Layer 2 of a small transformer language model trained on English Wikipedia (10 layers, counted from 0, width 64).
In attention head 1, each number of a token's query or key is one row of weights dot the token's vector x plus its bias. A token spreads its attention over itself and the tokens before it by the softmax of 0.177 times query dot key.
The model reads these tokens: "s" "." " Ken" "-" "chan" " was" " influenced" " by" " The" " St" "ali" "n" " to" " put" " on" " wild" " stage" " shows" " in" " order" " to" " stand" " out" "." " He" " adm" "ired" " the" " double" " bass" " dr" "um"

Query weights of the head. A number n stands for (n - 500) times 0.00076.
q0 (bias 0.030): 553,495,335,314,652,618,651,713,751,226,232,666,399,482,493,591,476,509,513,505,604,467,315,533,629,197,415,194,598,412,497,468,496,564,707,472,456,439,525,559,383,599,397,230,464,611,611,417,604,609,523,509,482,403,576,707,447,387,623,739,350,484,632,399
q1 (bias -0.049): 474,674,486,599,524,500,472,327,535,507,699,720,479,461,425,465,605,551,440,684,362,351,701,624,348,466,480,422,387,524,444,389,470,490,400,478,463,312,394,609,605,404,508,468,807,671,417,294,626,477,545,496,581,412,482,721,611,415,454,578,436,528,556,380
q2 (bias -0.068): 437,443,477,503,318,602,535,644,356,583,779,423,553,487,390,503,550,305,378,366,660,702,423,654,464,476,436,436,523,359,420,400,604,310,399,290,807,340,682,455,594,532,332,613,371,447,600,439,495,432,667,525,396,762,697,537,486,333,300,445,759,400,785,596
q3 (bias -0.141): 322,613,486,555,508,530,550,519,437,439,453,512,585,468,441,386,693,628,469,632,460,334,386,487,502,759,614,559,593,441,531,430,421,537,431,378,667,578,314,515,458,495,602,561,451,671,418,480,535,454,635,293,419,765,393,582,515,385,485,616,488,486,361,429
q4 (bias -0.162): 646,579,435,378,441,381,553,639,762,655,491,368,804,629,322,206,609,726,374,407,460,524,636,539,375,411,613,466,512,471,701,628,412,209,415,439,672,289,424,486,502,650,472,734,406,771,433,282,541,328,505,523,532,415,292,387,505,549,530,779,394,410,568,322
q5 (bias -0.172): 453,421,401,346,309,453,483,194,576,618,492,628,572,643,210,636,447,485,650,509,466,495,502,316,488,414,461,455,622,617,570,565,274,564,625,494,681,272,604,476,651,330,537,394,255,518,349,467,575,668,272,465,470,551,764,499,593,658,966,442,330,525,708,589
q6 (bias 0.075): 268,602,653,192,559,389,416,525,272,157,445,669,409,651,550,627,511,413,527,423,407,410,505,371,242,508,408,591,515,558,662,698,514,569,545,553,482,694,453,582,632,463,357,425,609,485,501,496,485,562,650,626,513,533,450,651,386,291,475,662,596,550,529,688
q7 (bias 0.046): 323,321,625,286,554,555,461,612,559,431,476,630,430,389,591,666,510,545,501,449,521,521,416,343,619,369,234,419,489,509,559,205,665,461,516,524,381,576,579,740,460,462,545,652,596,532,372,516,508,627,428,510,603,314,414,626,671,464,567,473,569,766,757,422
q8 (bias 0.135): 683,280,519,387,550,550,587,318,559,339,518,404,459,438,547,530,555,441,455,511,478,648,786,326,515,546,449,559,259,456,773,472,642,273,278,523,289,397,428,522,484,490,861,276,663,458,590,282,472,667,628,428,507,895,692,692,667,415,355,725,461,415,351,641
q9 (bias 0.157): 629,593,423,268,541,304,495,440,509,361,400,699,354,591,409,674,300,398,564,689,426,489,462,493,586,447,564,637,605,594,471,460,714,458,833,625,534,612,783,380,548,213,478,559,467,659,587,621,306,450,386,385,668,395,643,588,252,515,133,483,481,697,211,421
q10 (bias -0.062): 546,481,585,400,698,563,578,397,490,430,694,516,424,605,387,599,390,319,483,562,520,459,496,470,699,489,563,556,587,426,590,360,590,272,325,741,421,706,657,490,413,731,380,514,574,340,379,121,353,483,509,565,460,487,456,423,399,491,683,700,251,574,525,480
q11 (bias -0.093): 551,505,667,583,548,386,553,554,485,379,389,549,468,805,631,561,580,543,568,576,541,313,343,823,490,625,496,521,444,496,678,403,592,433,238,501,501,448,593,401,338,526,510,538,236,408,582,622,507,499,431,553,635,516,346,584,415,419,369,605,521,361,412,424
q12 (bias -0.205): 323,494,468,646,243,424,555,611,639,636,262,250,609,252,339,475,437,725,486,345,177,545,702,556,370,614,407,584,499,286,415,367,368,594,331,311,361,496,720,892,696,527,501,297,516,566,490,376,516,355,642,543,270,696,620,403,595,626,903,582,649,375,612,432
q13 (bias -0.098): 506,489,432,756,529,298,705,513,513,388,438,525,309,493,340,560,302,486,541,203,569,479,565,368,477,508,238,416,307,562,316,568,534,430,524,707,452,486,572,646,343,458,533,460,387,536,382,513,488,626,774,579,414,436,505,731,617,924,910,631,555,743,310,460
q14 (bias 0.139): 278,685,549,611,677,272,492,253,428,305,327,702,342,510,869,509,423,435,685,671,911,384,406,493,869,362,813,632,460,437,583,451,393,324,581,399,772,517,383,465,505,437,538,539,602,411,401,465,617,576,276,302,387,345,632,454,346,560,385,608,489,529,631,323
q15 (bias 0.077): 717,422,486,427,529,552,571,519,556,552,409,601,450,528,623,383,538,502,264,634,507,548,841,485,581,279,397,385,417,418,714,415,568,626,641,176,662,580,450,503,560,469,471,334,408,529,602,346,418,370,368,739,389,445,550,465,445,932,412,430,372,487,298,556
q16 (bias 0.158): 619,616,482,400,320,600,347,314,570,766,314,374,600,694,721,448,445,492,500,684,388,556,593,548,523,666,674,575,307,550,405,721,509,393,530,616,337,506,522,603,369,201,580,653,578,462,460,513,481,213,571,518,540,462,384,512,820,566,495,578,399,540,462,251
q17 (bias 0.082): 546,472,458,292,626,532,573,346,227,506,493,582,492,365,496,496,457,630,616,687,452,416,648,780,644,409,335,219,837,772,539,599,421,370,439,300,541,534,486,492,494,744,495,404,354,380,440,655,608,601,426,579,544,360,688,507,270,603,423,524,433,413,332,627
q18 (bias 0.042): 549,396,453,589,437,773,442,233,399,323,374,760,415,452,378,455,481,606,382,560,534,543,512,578,469,587,492,753,578,795,540,726,657,493,335,443,529,448,553,377,620,487,590,370,600,410,470,276,442,516,745,434,592,453,519,551,392,627,590,395,444,472,577,427
q19 (bias -0.031): 223,474,398,666,417,427,634,339,503,603,503,453,629,493,771,468,611,544,480,652,570,562,516,272,503,541,465,554,448,512,481,391,647,483,524,68,534,593,756,336,434,541,624,336,403,574,437,545,491,424,374,433,470,629,460,193,627,536,470,598,444,702,392,465
q20 (bias -0.024): 587,313,369,362,602,641,437,465,537,518,558,448,420,346,338,188,524,343,803,367,429,126,628,621,167,725,451,556,627,677,492,613,842,462,486,322,551,495,617,502,611,645,216,641,591,667,367,563,501,543,313,850,206,617,542,244,550,471,669,395,844,471,622,304
q21 (bias 0.020): 517,126,484,743,284,564,502,456,562,540,513,351,403,591,463,759,299,389,486,506,672,586,449,384,513,603,601,555,326,381,620,567,482,297,571,324,666,498,355,512,607,579,623,537,410,544,589,404,495,570,574,464,469,502,559,276,415,566,463,594,482,506,623,482
q22 (bias -0.139): 421,463,611,699,512,591,606,512,340,330,706,318,420,627,340,351,688,799,862,196,451,542,551,583,362,629,562,368,560,318,583,535,584,495,363,454,556,486,323,504,283,706,321,539,656,260,291,762,386,433,743,190,529,261,793,470,648,521,629,385,369,452,622,444
q23 (bias -0.017): 650,499,578,526,726,460,594,314,451,479,542,476,507,550,528,366,387,559,501,250,243,710,576,443,569,460,380,660,616,686,425,413,387,500,549,502,532,630,516,502,520,337,336,648,218,305,766,623,400,537,428,531,369,725,487,510,311,478,458,797,577,457,558,467
q24 (bias -0.009): 488,347,513,438,380,575,687,412,531,464,463,397,352,665,542,521,542,526,592,504,518,370,253,470,407,468,606,628,345,54,384,546,462,592,503,637,548,627,452,494,570,451,593,551,610,648,422,733,504,541,708,573,447,789,628,692,401,549,430,492,550,159,434,436
q25 (bias 0.063): 726,459,433,488,461,350,585,391,504,644,418,303,559,448,446,645,46,377,354,638,495,616,540,462,311,511,570,424,600,629,625,447,616,631,489,513,423,444,310,482,401,486,566,572,733,614,658,434,485,446,526,755,502,591,706,646,483,284,461,549,522,510,439,499
q26 (bias 0.124): 398,202,974,624,523,732,551,355,457,362,556,708,180,433,372,411,506,540,524,374,415,525,430,592,358,361,465,725,289,508,477,472,537,596,550,334,702,523,311,407,513,531,394,629,691,450,643,441,545,693,413,245,496,624,580,441,575,365,383,750,496,656,579,378
q27 (bias -0.003): 655,541,509,523,381,511,444,563,377,459,591,703,546,557,613,437,480,468,471,679,452,517,472,449,459,662,424,427,281,455,443,176,514,525,457,541,671,677,559,413,483,759,531,512,576,571,415,502,153,286,590,478,582,471,422,670,534,527,482,504,469,52,603,489
q28 (bias -0.062): 530,431,353,738,352,277,506,451,483,372,481,464,452,556,456,691,456,469,452,397,553,410,398,704,331,536,105,408,525,816,766,597,370,620,416,291,536,706,482,466,560,259,705,682,733,689,553,659,414,470,360,399,510,534,395,452,674,481,434,539,409,818,598,698
q29 (bias -0.125): 482,540,530,751,265,450,427,357,565,506,518,329,909,474,462,332,595,786,556,180,487,544,570,552,389,803,494,373,338,308,226,470,451,579,537,365,561,369,369,538,430,766,563,511,446,434,194,379,412,557,753,582,821,558,306,733,478,459,790,574,293,479,633,894
q30 (bias -0.005): 505,477,506,520,619,219,363,371,256,556,550,249,383,548,530,494,622,596,466,406,588,693,528,351,374,589,417,462,839,535,260,490,633,572,455,577,433,447,388,625,749,506,495,509,451,394,468,492,476,723,452,437,484,584,512,470,642,643,515,505,249,505,510,572
q31 (bias 0.100): 257,591,572,249,509,770,543,502,473,726,381,473,393,369,373,677,456,472,570,625,361,603,607,640,348,674,442,558,417,496,201,584,347,439,516,466,567,486,603,418,677,682,680,444,654,436,558,641,354,573,459,361,495,304,557,483,590,491,478,544,423,234,612,615

Key weights of the head. A number n stands for (n - 500) times 0.00089.
k0 (bias -0.022): 539,543,526,692,665,409,363,402,470,420,489,524,688,637,631,505,334,262,214,511,503,624,450,391,569,446,587,477,626,550,672,597,469,457,555,493,594,477,412,518,436,488,497,428,590,562,592,606,395,420,454,530,311,562,629,393,470,276,565,409,343,658,488,524
k1 (bias -0.010): 507,517,429,425,430,639,264,529,609,542,622,438,522,641,434,457,491,492,409,758,388,493,563,669,537,589,505,532,533,358,475,631,483,603,495,417,396,412,488,448,555,634,498,342,530,468,536,494,662,474,318,502,450,548,495,542,494,465,440,518,507,587,444,525
k2 (bias -0.032): 491,453,509,551,585,451,346,482,537,506,644,694,635,579,574,450,723,389,426,526,521,549,471,550,562,480,542,302,85,463,581,422,612,390,478,684,316,411,486,521,559,497,484,449,532,402,341,551,546,357,518,455,771,476,389,459,537,505,752,462,625,654,505,371
k3 (bias -0.055): 566,494,518,554,371,572,539,554,517,427,331,565,430,456,542,445,543,520,420,716,493,469,531,546,473,693,553,579,450,445,531,376,427,590,472,398,543,550,598,343,613,377,653,456,497,457,316,701,566,378,532,358,505,602,366,518,458,587,516,461,483,520,629,521
k4 (bias -0.032): 483,696,471,475,313,618,445,690,520,568,489,270,443,659,496,552,454,443,387,530,447,584,434,449,415,642,402,346,464,393,641,639,497,422,528,484,563,543,670,447,551,624,496,262,621,414,246,511,589,577,734,480,626,491,427,314,474,22,398,640,654,510,703,675
k5 (bias -0.040): 490,625,740,469,415,492,431,250,478,606,525,563,487,449,347,592,435,262,374,480,437,482,463,518,597,451,714,445,700,492,391,438,465,448,484,558,359,618,589,287,405,182,339,697,503,523,584,273,530,467,510,653,386,530,575,536,645,510,536,760,664,468,629,741
k6 (bias 0.003): 239,380,568,436,580,569,407,363,471,219,531,493,526,520,587,414,598,514,599,320,600,404,399,487,575,639,465,541,522,564,511,620,504,540,518,496,403,644,424,482,675,512,654,541,409,482,510,516,507,470,385,441,467,595,635,608,337,585,413,482,577,441,483,540
k7 (bias 0.019): 534,554,516,634,465,412,450,404,446,498,612,580,529,529,800,400,400,446,450,431,516,586,486,541,419,615,432,501,531,682,432,588,568,532,182,483,350,565,531,419,470,519,440,505,526,446,389,562,541,717,363,653,297,435,444,620,436,449,648,448,334,416,352,489
k8 (bias 0.032): 562,630,522,518,332,571,276,392,429,396,671,541,606,783,651,664,388,756,649,600,804,338,629,516,398,383,386,612,572,636,516,422,470,374,459,610,505,444,567,561,494,508,468,455,469,388,636,572,597,432,400,347,636,635,392,463,128,493,379,584,408,363,420,358
k9 (bias 0.021): 456,375,514,623,591,459,482,485,480,381,467,481,425,343,359,623,363,460,330,410,587,480,559,306,596,496,393,436,831,534,605,443,435,669,407,729,504,635,458,560,367,448,544,481,272,587,563,435,696,760,599,343,355,402,646,744,600,617,520,366,375,652,468,277
k10 (bias -0.007): 561,434,458,434,472,429,482,331,260,487,525,477,502,594,573,497,407,693,603,492,487,428,307,517,424,500,524,407,810,519,484,513,719,480,540,855,504,602,479,456,560,566,520,377,704,531,487,576,548,504,327,572,592,293,572,491,266,527,540,473,520,571,406,542
k11 (bias -0.021): 463,478,504,649,492,381,811,736,495,258,401,534,395,526,534,593,556,671,456,213,449,477,468,586,383,578,519,457,537,393,790,470,655,527,459,513,522,406,413,312,554,391,528,441,461,458,458,568,503,394,452,511,461,633,596,450,500,252,492,516,638,639,352,506
k12 (bias -0.058): 291,877,527,271,607,517,488,496,749,627,435,513,437,446,765,453,431,346,492,698,466,524,522,513,289,575,756,129,512,659,288,360,285,424,717,493,531,456,521,495,678,471,467,406,576,349,403,629,501,452,528,547,571,457,482,368,339,595,567,568,430,331,454,521
k13 (bias -0.037): 409,497,364,310,633,532,592,510,338,754,399,778,402,650,510,645,368,275,605,425,625,714,569,484,587,507,432,457,567,495,392,579,454,565,696,483,463,511,523,569,612,611,466,404,586,392,524,532,470,482,382,593,316,316,491,627,556,623,290,723,388,512,432,338
k14 (bias 0.045): 485,426,658,453,744,177,448,324,447,360,328,469,618,358,281,476,433,908,323,578,326,688,477,457,628,625,301,769,571,695,768,439,531,736,509,592,206,331,636,516,488,417,496,470,514,753,523,657,293,498,486,471,462,515,500,503,651,459,420,323,575,370,596,471
k15 (bias 0.009): 429,511,516,514,679,499,420,525,539,759,477,373,531,688,364,529,442,652,361,506,529,382,642,393,451,270,353,195,523,472,659,597,586,394,683,401,520,568,679,556,527,414,328,537,517,554,715,428,551,580,645,341,573,607,311,572,457,463,447,305,447,458,509,689
k16 (bias 0.034): 489,490,330,420,245,714,567,644,563,479,363,169,563,573,459,643,381,616,565,562,632,688,281,543,550,493,209,565,532,618,367,533,477,448,366,419,532,430,690,668,514,482,320,435,437,447,586,471,723,527,662,511,473,571,639,341,708,566,306,457,437,557,438,482
k17 (bias 0.017): 554,455,691,728,921,579,522,510,467,555,560,360,648,554,305,548,437,416,450,338,435,416,656,379,487,521,330,551,574,328,308,650,467,290,476,551,628,305,604,314,454,522,566,420,482,579,522,533,381,416,475,453,457,535,568,715,488,535,568,424,568,422,498,604
k18 (bias 0.039): 397,452,618,202,505,506,352,390,417,583,500,588,487,723,389,448,564,483,531,546,474,372,440,515,448,526,345,502,520,545,523,538,322,405,415,698,748,462,494,399,637,635,555,431,460,470,576,524,527,294,489,557,565,673,652,741,753,574,442,438,344,505,571,460
k19 (bias 0.026): 558,394,638,548,569,423,560,438,483,486,418,515,557,313,475,461,500,708,571,549,580,463,591,498,218,324,526,372,582,441,457,483,410,456,492,402,288,416,533,447,795,379,499,719,645,501,564,759,669,560,722,373,500,554,309,471,567,490,412,573,481,409,486,423
k20 (bias 0.032): 547,323,763,287,777,503,512,485,475,642,446,520,537,545,413,345,694,506,568,477,341,525,599,517,588,693,667,449,400,338,99,487,515,580,305,611,737,783,370,571,466,392,294,468,600,269,447,599,560,458,599,593,493,598,528,474,206,484,567,481,448,394,340,410
k21 (bias -0.006): 350,497,634,520,470,509,583,332,329,441,412,533,497,341,415,699,480,506,540,567,426,588,452,585,450,467,396,513,372,574,695,505,628,353,540,576,483,533,391,710,475,493,392,410,553,561,563,421,548,441,514,546,617,472,176,465,532,468,530,537,576,424,830,421
k22 (bias -0.015): 658,408,306,425,510,395,458,579,647,467,559,519,513,620,551,412,506,434,559,470,444,579,511,842,459,636,609,653,562,476,417,445,525,464,352,325,612,519,446,252,581,660,302,576,403,636,299,542,289,330,583,603,786,169,451,476,300,601,416,720,553,464,629,463
k23 (bias -0.026): 435,586,204,576,651,384,596,478,565,365,461,594,522,598,466,504,540,656,646,524,542,435,440,188,439,385,579,353,394,485,633,581,514,512,563,723,491,640,615,398,546,406,434,424,511,506,488,502,362,497,629,416,349,472,682,533,526,491,499,565,605,425,553,414
k24 (bias -0.012): 647,386,441,483,429,410,609,632,439,214,315,570,538,425,407,652,519,524,410,501,525,568,417,555,645,405,595,688,437,640,535,340,498,479,556,466,598,630,491,473,434,516,560,362,326,352,429,480,597,322,379,487,584,667,436,350,398,575,736,601,549,531,590,492
k25 (bias 0.001): 538,525,542,526,501,520,419,456,516,520,497,399,540,446,758,418,278,476,484,582,470,478,512,295,466,483,530,560,432,496,559,539,605,467,659,508,400,702,354,475,249,679,441,294,483,348,678,410,735,298,609,284,629,578,620,633,566,515,353,544,530,509,284,344
k26 (bias 0.070): 486,592,491,446,450,307,364,437,478,426,632,630,424,516,455,608,565,740,418,513,237,611,394,654,315,478,479,700,269,449,656,567,321,423,412,562,434,855,480,526,627,562,396,435,488,674,581,671,427,395,500,493,329,645,461,644,357,670,511,506,558,433,614,336
k27 (bias -0.014): 564,386,465,350,430,490,522,572,627,417,559,576,521,510,514,332,551,477,407,643,580,569,375,520,370,414,302,212,478,438,573,452,818,651,489,463,650,549,518,400,556,580,526,452,459,556,518,419,411,593,428,329,463,643,442,511,500,618,540,513,537,694,519,437
k28 (bias -0.011): 536,536,896,642,452,663,732,404,721,526,405,583,550,447,686,558,508,425,512,301,380,432,394,375,349,556,405,568,446,364,592,558,299,625,581,524,337,626,375,516,567,540,262,684,617,328,531,270,557,467,593,468,361,423,475,750,396,440,448,577,454,665,395,361
k29 (bias -0.032): 514,521,345,119,493,768,413,594,655,470,529,436,360,508,763,568,651,332,707,733,520,662,502,562,378,330,457,560,449,439,342,490,641,295,510,262,402,422,563,490,653,587,589,533,622,435,341,377,320,331,521,497,521,528,483,513,481,384,321,732,590,560,601,673
k30 (bias 0.000): 493,486,455,650,431,620,293,471,520,505,578,502,273,475,493,476,576,600,574,440,586,333,607,386,513,437,518,576,595,565,430,598,535,508,587,481,455,518,464,514,553,596,371,698,399,512,334,559,294,248,529,481,408,391,545,558,660,561,521,790,460,367,469,520
k31 (bias -0.005): 538,432,636,470,471,421,440,626,629,519,516,467,511,425,506,597,504,352,473,585,586,534,426,693,478,490,426,514,518,461,406,559,497,287,466,564,625,412,478,505,545,621,535,545,421,785,621,368,525,416,525,355,347,650,508,280,427,778,672,458,470,368,552,434

The vector x that enters this layer's attention at each token. A number n stands for (n - 500) times 0.0079.
0 "s": 425,706,584,522,488,526,403,548,420,655,345,617,498,364,400,689,615,69,540,497,584,641,453,438,449,475,531,125,482,495,369,418,569,448,645,421,713,479,638,403,429,481,493,664,755,226,525,494,338,591,665,352,486,473,371,440,456,348,447,690,529,621,700,727
1 ".": 519,615,662,488,610,477,396,495,597,662,368,616,458,502,520,801,436,180,413,489,559,657,366,525,417,534,449,163,437,546,460,445,619,382,703,295,692,477,626,360,469,390,491,577,756,247,319,501,433,443,405,534,520,490,473,371,393,311,551,837,526,571,621,747
2 " Ken": 439,751,483,569,472,385,473,539,343,633,586,394,505,451,598,753,667,275,581,377,291,495,367,627,415,539,522,279,558,433,487,311,468,586,625,561,749,571,615,242,569,490,481,606,754,84,429,582,468,435,470,590,482,385,333,339,624,348,607,722,485,510,563,631
3 "-": 444,684,477,418,556,489,361,519,426,639,536,736,340,476,640,648,426,126,515,430,528,545,318,571,521,573,641,200,549,666,385,386,487,561,604,357,589,592,641,289,611,370,443,632,564,237,350,483,489,510,456,619,412,421,408,318,380,427,456,672,689,621,686,839
4 "chan": 587,640,442,393,464,556,543,513,549,630,422,562,434,405,488,657,583,276,422,550,419,494,537,514,470,643,632,161,597,559,212,353,544,468,594,360,729,527,565,278,507,323,489,522,771,297,226,491,441,535,615,772,570,438,330,286,591,485,393,552,541,628,552,862
5 " was": 442,799,521,766,595,452,557,441,519,512,396,575,444,496,504,723,473,326,396,448,593,689,529,368,526,505,435,180,476,499,424,427,572,554,560,419,513,564,570,205,418,301,424,500,853,164,609,482,538,532,714,525,422,380,330,566,431,333,371,695,579,528,592,734
6 " influenced": 607,662,421,696,521,266,538,486,379,481,499,617,437,520,452,810,604,265,562,431,515,580,408,323,412,487,487,23,600,572,454,368,636,494,467,486,473,537,342,406,660,412,707,518,850,358,434,564,406,375,570,454,627,416,432,520,414,326,551,636,453,676,586,725
7 " by": 455,593,503,752,603,436,417,365,394,702,608,750,399,482,659,720,479,143,462,459,439,688,435,417,433,551,595,223,507,489,470,458,647,468,534,346,501,471,521,274,587,406,607,658,817,302,492,603,446,370,471,485,551,436,432,365,376,262,423,738,496,599,478,750
8 " The": 553,790,621,622,449,300,456,442,320,649,534,606,570,547,765,715,559,148,533,361,463,519,454,504,410,528,466,375,375,409,394,373,683,389,689,419,499,524,633,307,537,381,590,565,866,291,487,471,267,371,535,546,357,456,343,446,574,426,486,513,586,555,654,726
9 " St": 492,806,537,410,474,484,565,520,346,726,464,578,524,296,564,576,525,219,396,367,448,582,467,819,392,487,397,169,287,466,487,350,489,529,626,573,457,640,670,312,608,379,477,566,756,327,495,480,381,349,511,697,521,393,388,501,622,419,708,735,517,450,564,635
10 "ali": 490,735,608,452,510,506,390,672,579,647,523,583,493,416,544,559,736,224,566,427,521,588,440,435,396,631,805,207,469,474,330,577,594,254,735,284,634,604,394,382,480,463,466,483,552,300,356,479,464,582,391,462,347,509,468,275,378,423,584,616,446,647,507,894
11 "n": 541,679,632,552,527,563,269,474,405,741,334,445,479,419,548,562,588,250,532,664,463,769,497,521,548,492,764,74,461,540,358,552,615,300,664,389,510,588,579,322,522,383,571,587,707,301,324,496,485,574,705,371,522,433,404,271,464,345,425,605,586,445,564,666
12 " to": 430,676,491,734,568,505,431,298,434,584,535,732,438,570,615,539,394,175,409,423,506,686,549,333,542,473,618,164,457,463,352,473,699,307,623,351,434,468,489,264,593,462,560,602,751,329,511,498,595,446,514,494,468,423,501,404,390,323,572,882,697,616,497,619
13 " put": 421,644,552,491,518,276,716,417,528,654,491,420,339,445,618,606,440,291,558,481,478,628,448,328,484,393,643,212,505,577,438,381,588,504,686,515,495,548,305,291,526,573,480,407,929,243,512,659,367,518,581,427,679,395,302,464,534,398,596,758,410,636,537,721
14 " on": 384,686,517,595,457,505,529,312,273,645,699,624,403,426,710,672,455,199,441,450,557,736,519,395,472,435,686,182,482,528,458,429,709,447,682,347,495,494,459,321,556,396,585,562,790,310,433,554,499,440,456,485,523,500,442,368,404,299,441,759,594,692,395,696
15 " wild": 442,699,588,515,387,328,572,525,322,464,415,644,478,476,852,589,445,277,533,340,579,669,447,456,397,584,472,186,423,503,383,247,582,427,736,578,400,561,337,428,538,508,509,507,873,382,349,425,516,438,618,646,536,509,507,243,442,597,486,588,429,673,600,780
16 " stage": 443,516,580,413,481,400,604,385,512,657,653,724,396,470,637,534,557,180,473,555,662,678,399,487,526,531,542,150,341,487,343,362,565,421,625,680,538,536,268,337,516,441,686,472,734,314,571,570,396,529,686,488,495,429,413,344,378,291,473,481,513,622,600,913
17 " shows": 374,606,693,588,431,408,548,456,474,525,492,717,468,423,540,621,453,255,476,546,576,732,360,481,474,395,543,99,452,586,441,398,562,423,638,498,551,489,324,420,526,434,724,445,841,301,623,498,395,537,761,375,512,431,523,298,552,283,434,596,401,659,472,853
18 " in": 403,702,471,647,551,481,537,349,312,568,532,722,387,457,715,611,480,280,376,440,564,660,496,459,444,458,600,163,481,544,367,443,742,452,640,335,377,565,590,387,496,427,568,508,895,389,432,441,437,476,349,452,564,548,453,315,423,342,487,810,593,735,377,689
19 " order": 561,534,508,436,462,399,548,513,562,562,401,672,328,430,638,413,511,150,386,411,603,846,481,420,510,432,625,231,420,474,416,312,471,350,556,552,425,450,363,395,475,630,591,491,780,309,533,436,361,498,745,592,522,427,527,562,584,360,457,812,580,743,412,824
20 " to": 421,644,502,736,572,510,423,270,441,563,541,736,433,553,670,482,375,198,421,431,502,699,561,340,541,447,627,193,446,470,368,524,713,297,641,365,359,462,451,273,593,480,574,600,757,343,509,478,573,467,506,476,455,439,527,404,398,345,565,873,708,637,454,617
21 " stand": 193,684,610,497,459,391,649,552,371,522,476,650,477,419,773,474,406,112,462,598,447,736,465,454,494,413,681,244,390,454,420,360,521,617,509,426,418,571,253,267,596,531,491,536,767,376,533,500,428,564,689,541,594,464,408,522,610,450,438,624,470,597,508,857
22 " out": 302,705,643,479,387,455,521,456,270,501,573,505,392,264,738,590,541,242,472,417,636,780,447,493,489,469,752,101,515,572,451,491,547,423,551,374,365,555,344,431,487,525,600,497,907,463,442,601,497,511,397,568,467,480,480,356,516,388,488,757,492,679,489,669
23 ".": 492,475,718,449,599,488,377,395,671,600,383,636,452,448,770,646,344,283,428,548,551,716,358,601,432,477,486,213,356,567,505,633,697,332,744,288,474,453,506,380,478,419,585,505,780,349,278,449,372,465,381,488,479,525,602,383,390,353,532,824,561,577,485,757
24 " He": 478,686,659,470,583,367,352,518,554,444,390,526,427,471,891,435,638,278,427,525,402,772,561,533,538,500,477,352,473,371,424,403,604,597,711,514,466,408,542,283,331,423,472,483,883,247,559,380,356,461,465,643,366,253,466,453,603,527,586,729,694,408,536,630
25 " adm": 577,614,445,524,432,368,572,486,571,410,527,554,320,339,564,465,425,326,503,543,573,620,448,566,230,352,569,100,482,603,513,663,471,500,725,527,376,600,257,450,544,506,392,406,713,330,341,329,622,498,491,655,593,387,333,610,635,457,733,825,649,613,454,725
26 "ired": 593,500,628,479,497,432,493,516,449,552,524,611,391,472,656,666,550,159,427,624,459,754,495,411,621,540,610,143,439,693,346,628,634,281,664,513,481,633,367,509,478,400,571,339,796,330,496,586,306,522,796,419,332,417,506,394,268,320,534,531,546,618,394,653
27 " the": 511,751,576,572,482,532,346,300,378,621,601,697,515,499,789,599,508,171,455,450,495,586,523,468,437,418,581,374,424,389,471,527,654,390,744,404,180,554,527,359,551,495,645,560,878,346,441,479,236,415,553,430,402,478,397,403,523,354,415,509,611,607,618,775
28 " double": 401,563,650,508,502,328,514,490,489,518,608,599,366,530,859,512,508,150,635,594,648,707,436,442,568,513,644,191,439,437,402,464,686,472,657,563,278,494,289,331,464,481,579,481,882,259,469,592,323,522,626,466,492,502,437,337,443,456,433,386,471,597,612,695
29 " bass": 540,454,652,365,367,306,322,539,412,578,460,560,527,512,732,479,588,203,573,542,494,732,509,629,580,416,626,95,452,415,414,425,622,637,653,707,253,465,266,504,522,292,629,445,695,311,544,546,331,519,745,508,646,497,395,413,525,320,592,605,513,599,522,659
30 " dr": 425,620,603,524,486,427,411,572,593,508,463,362,617,428,680,531,383,326,473,322,451,469,411,713,550,499,506,122,285,512,607,454,553,678,719,532,174,579,274,372,495,531,484,493,743,254,436,315,508,488,725,591,629,416,434,491,474,471,699,749,463,660,494,731
31 "um": 606,579,543,468,548,507,367,625,618,751,476,542,491,391,758,502,380,223,542,634,511,612,592,587,534,335,781,159,272,447,260,598,549,261,604,447,461,403,511,431,598,472,523,508,727,401,328,471,385,660,795,417,501,419,546,368,417,283,408,499,514,549,533,743

Token 31 "um".
Which token does it look at most, and with what share of its attention? 29 " bass", with about 10%

Token 25 " adm".
Which two tokens does it look at most, in order? 20 " to", 23 "."

Token 12 " to".
To which token does it give the most attention? 6 " influenced"

Token 9 " St".
Which token does it look at most, and with what share of its attention? 0 "s", with about 20%

Token 15 " wild".
To which token does it give the most attention? 14 " on"

Token 5 " was".
To which token does it give the most attention? 5 " was"

Token 4 "chan".
To which token does it give the most attention? 0 "s"

Token 26 "ired".
Which token does it look at most, and with what share of its attention? 6 " influenced", with about 10%

Token 24 " He".
To which token does it give the most attention? 17 " shows"

Token 7 " by".
To which token does it give the most attention? 6 " influenced"

Token 17 " shows".
To which token does it give the most attention? 8 " The"

Token 27 " the".
Which token does it look at most, and with what share of its attention? 25 " adm", with about 10%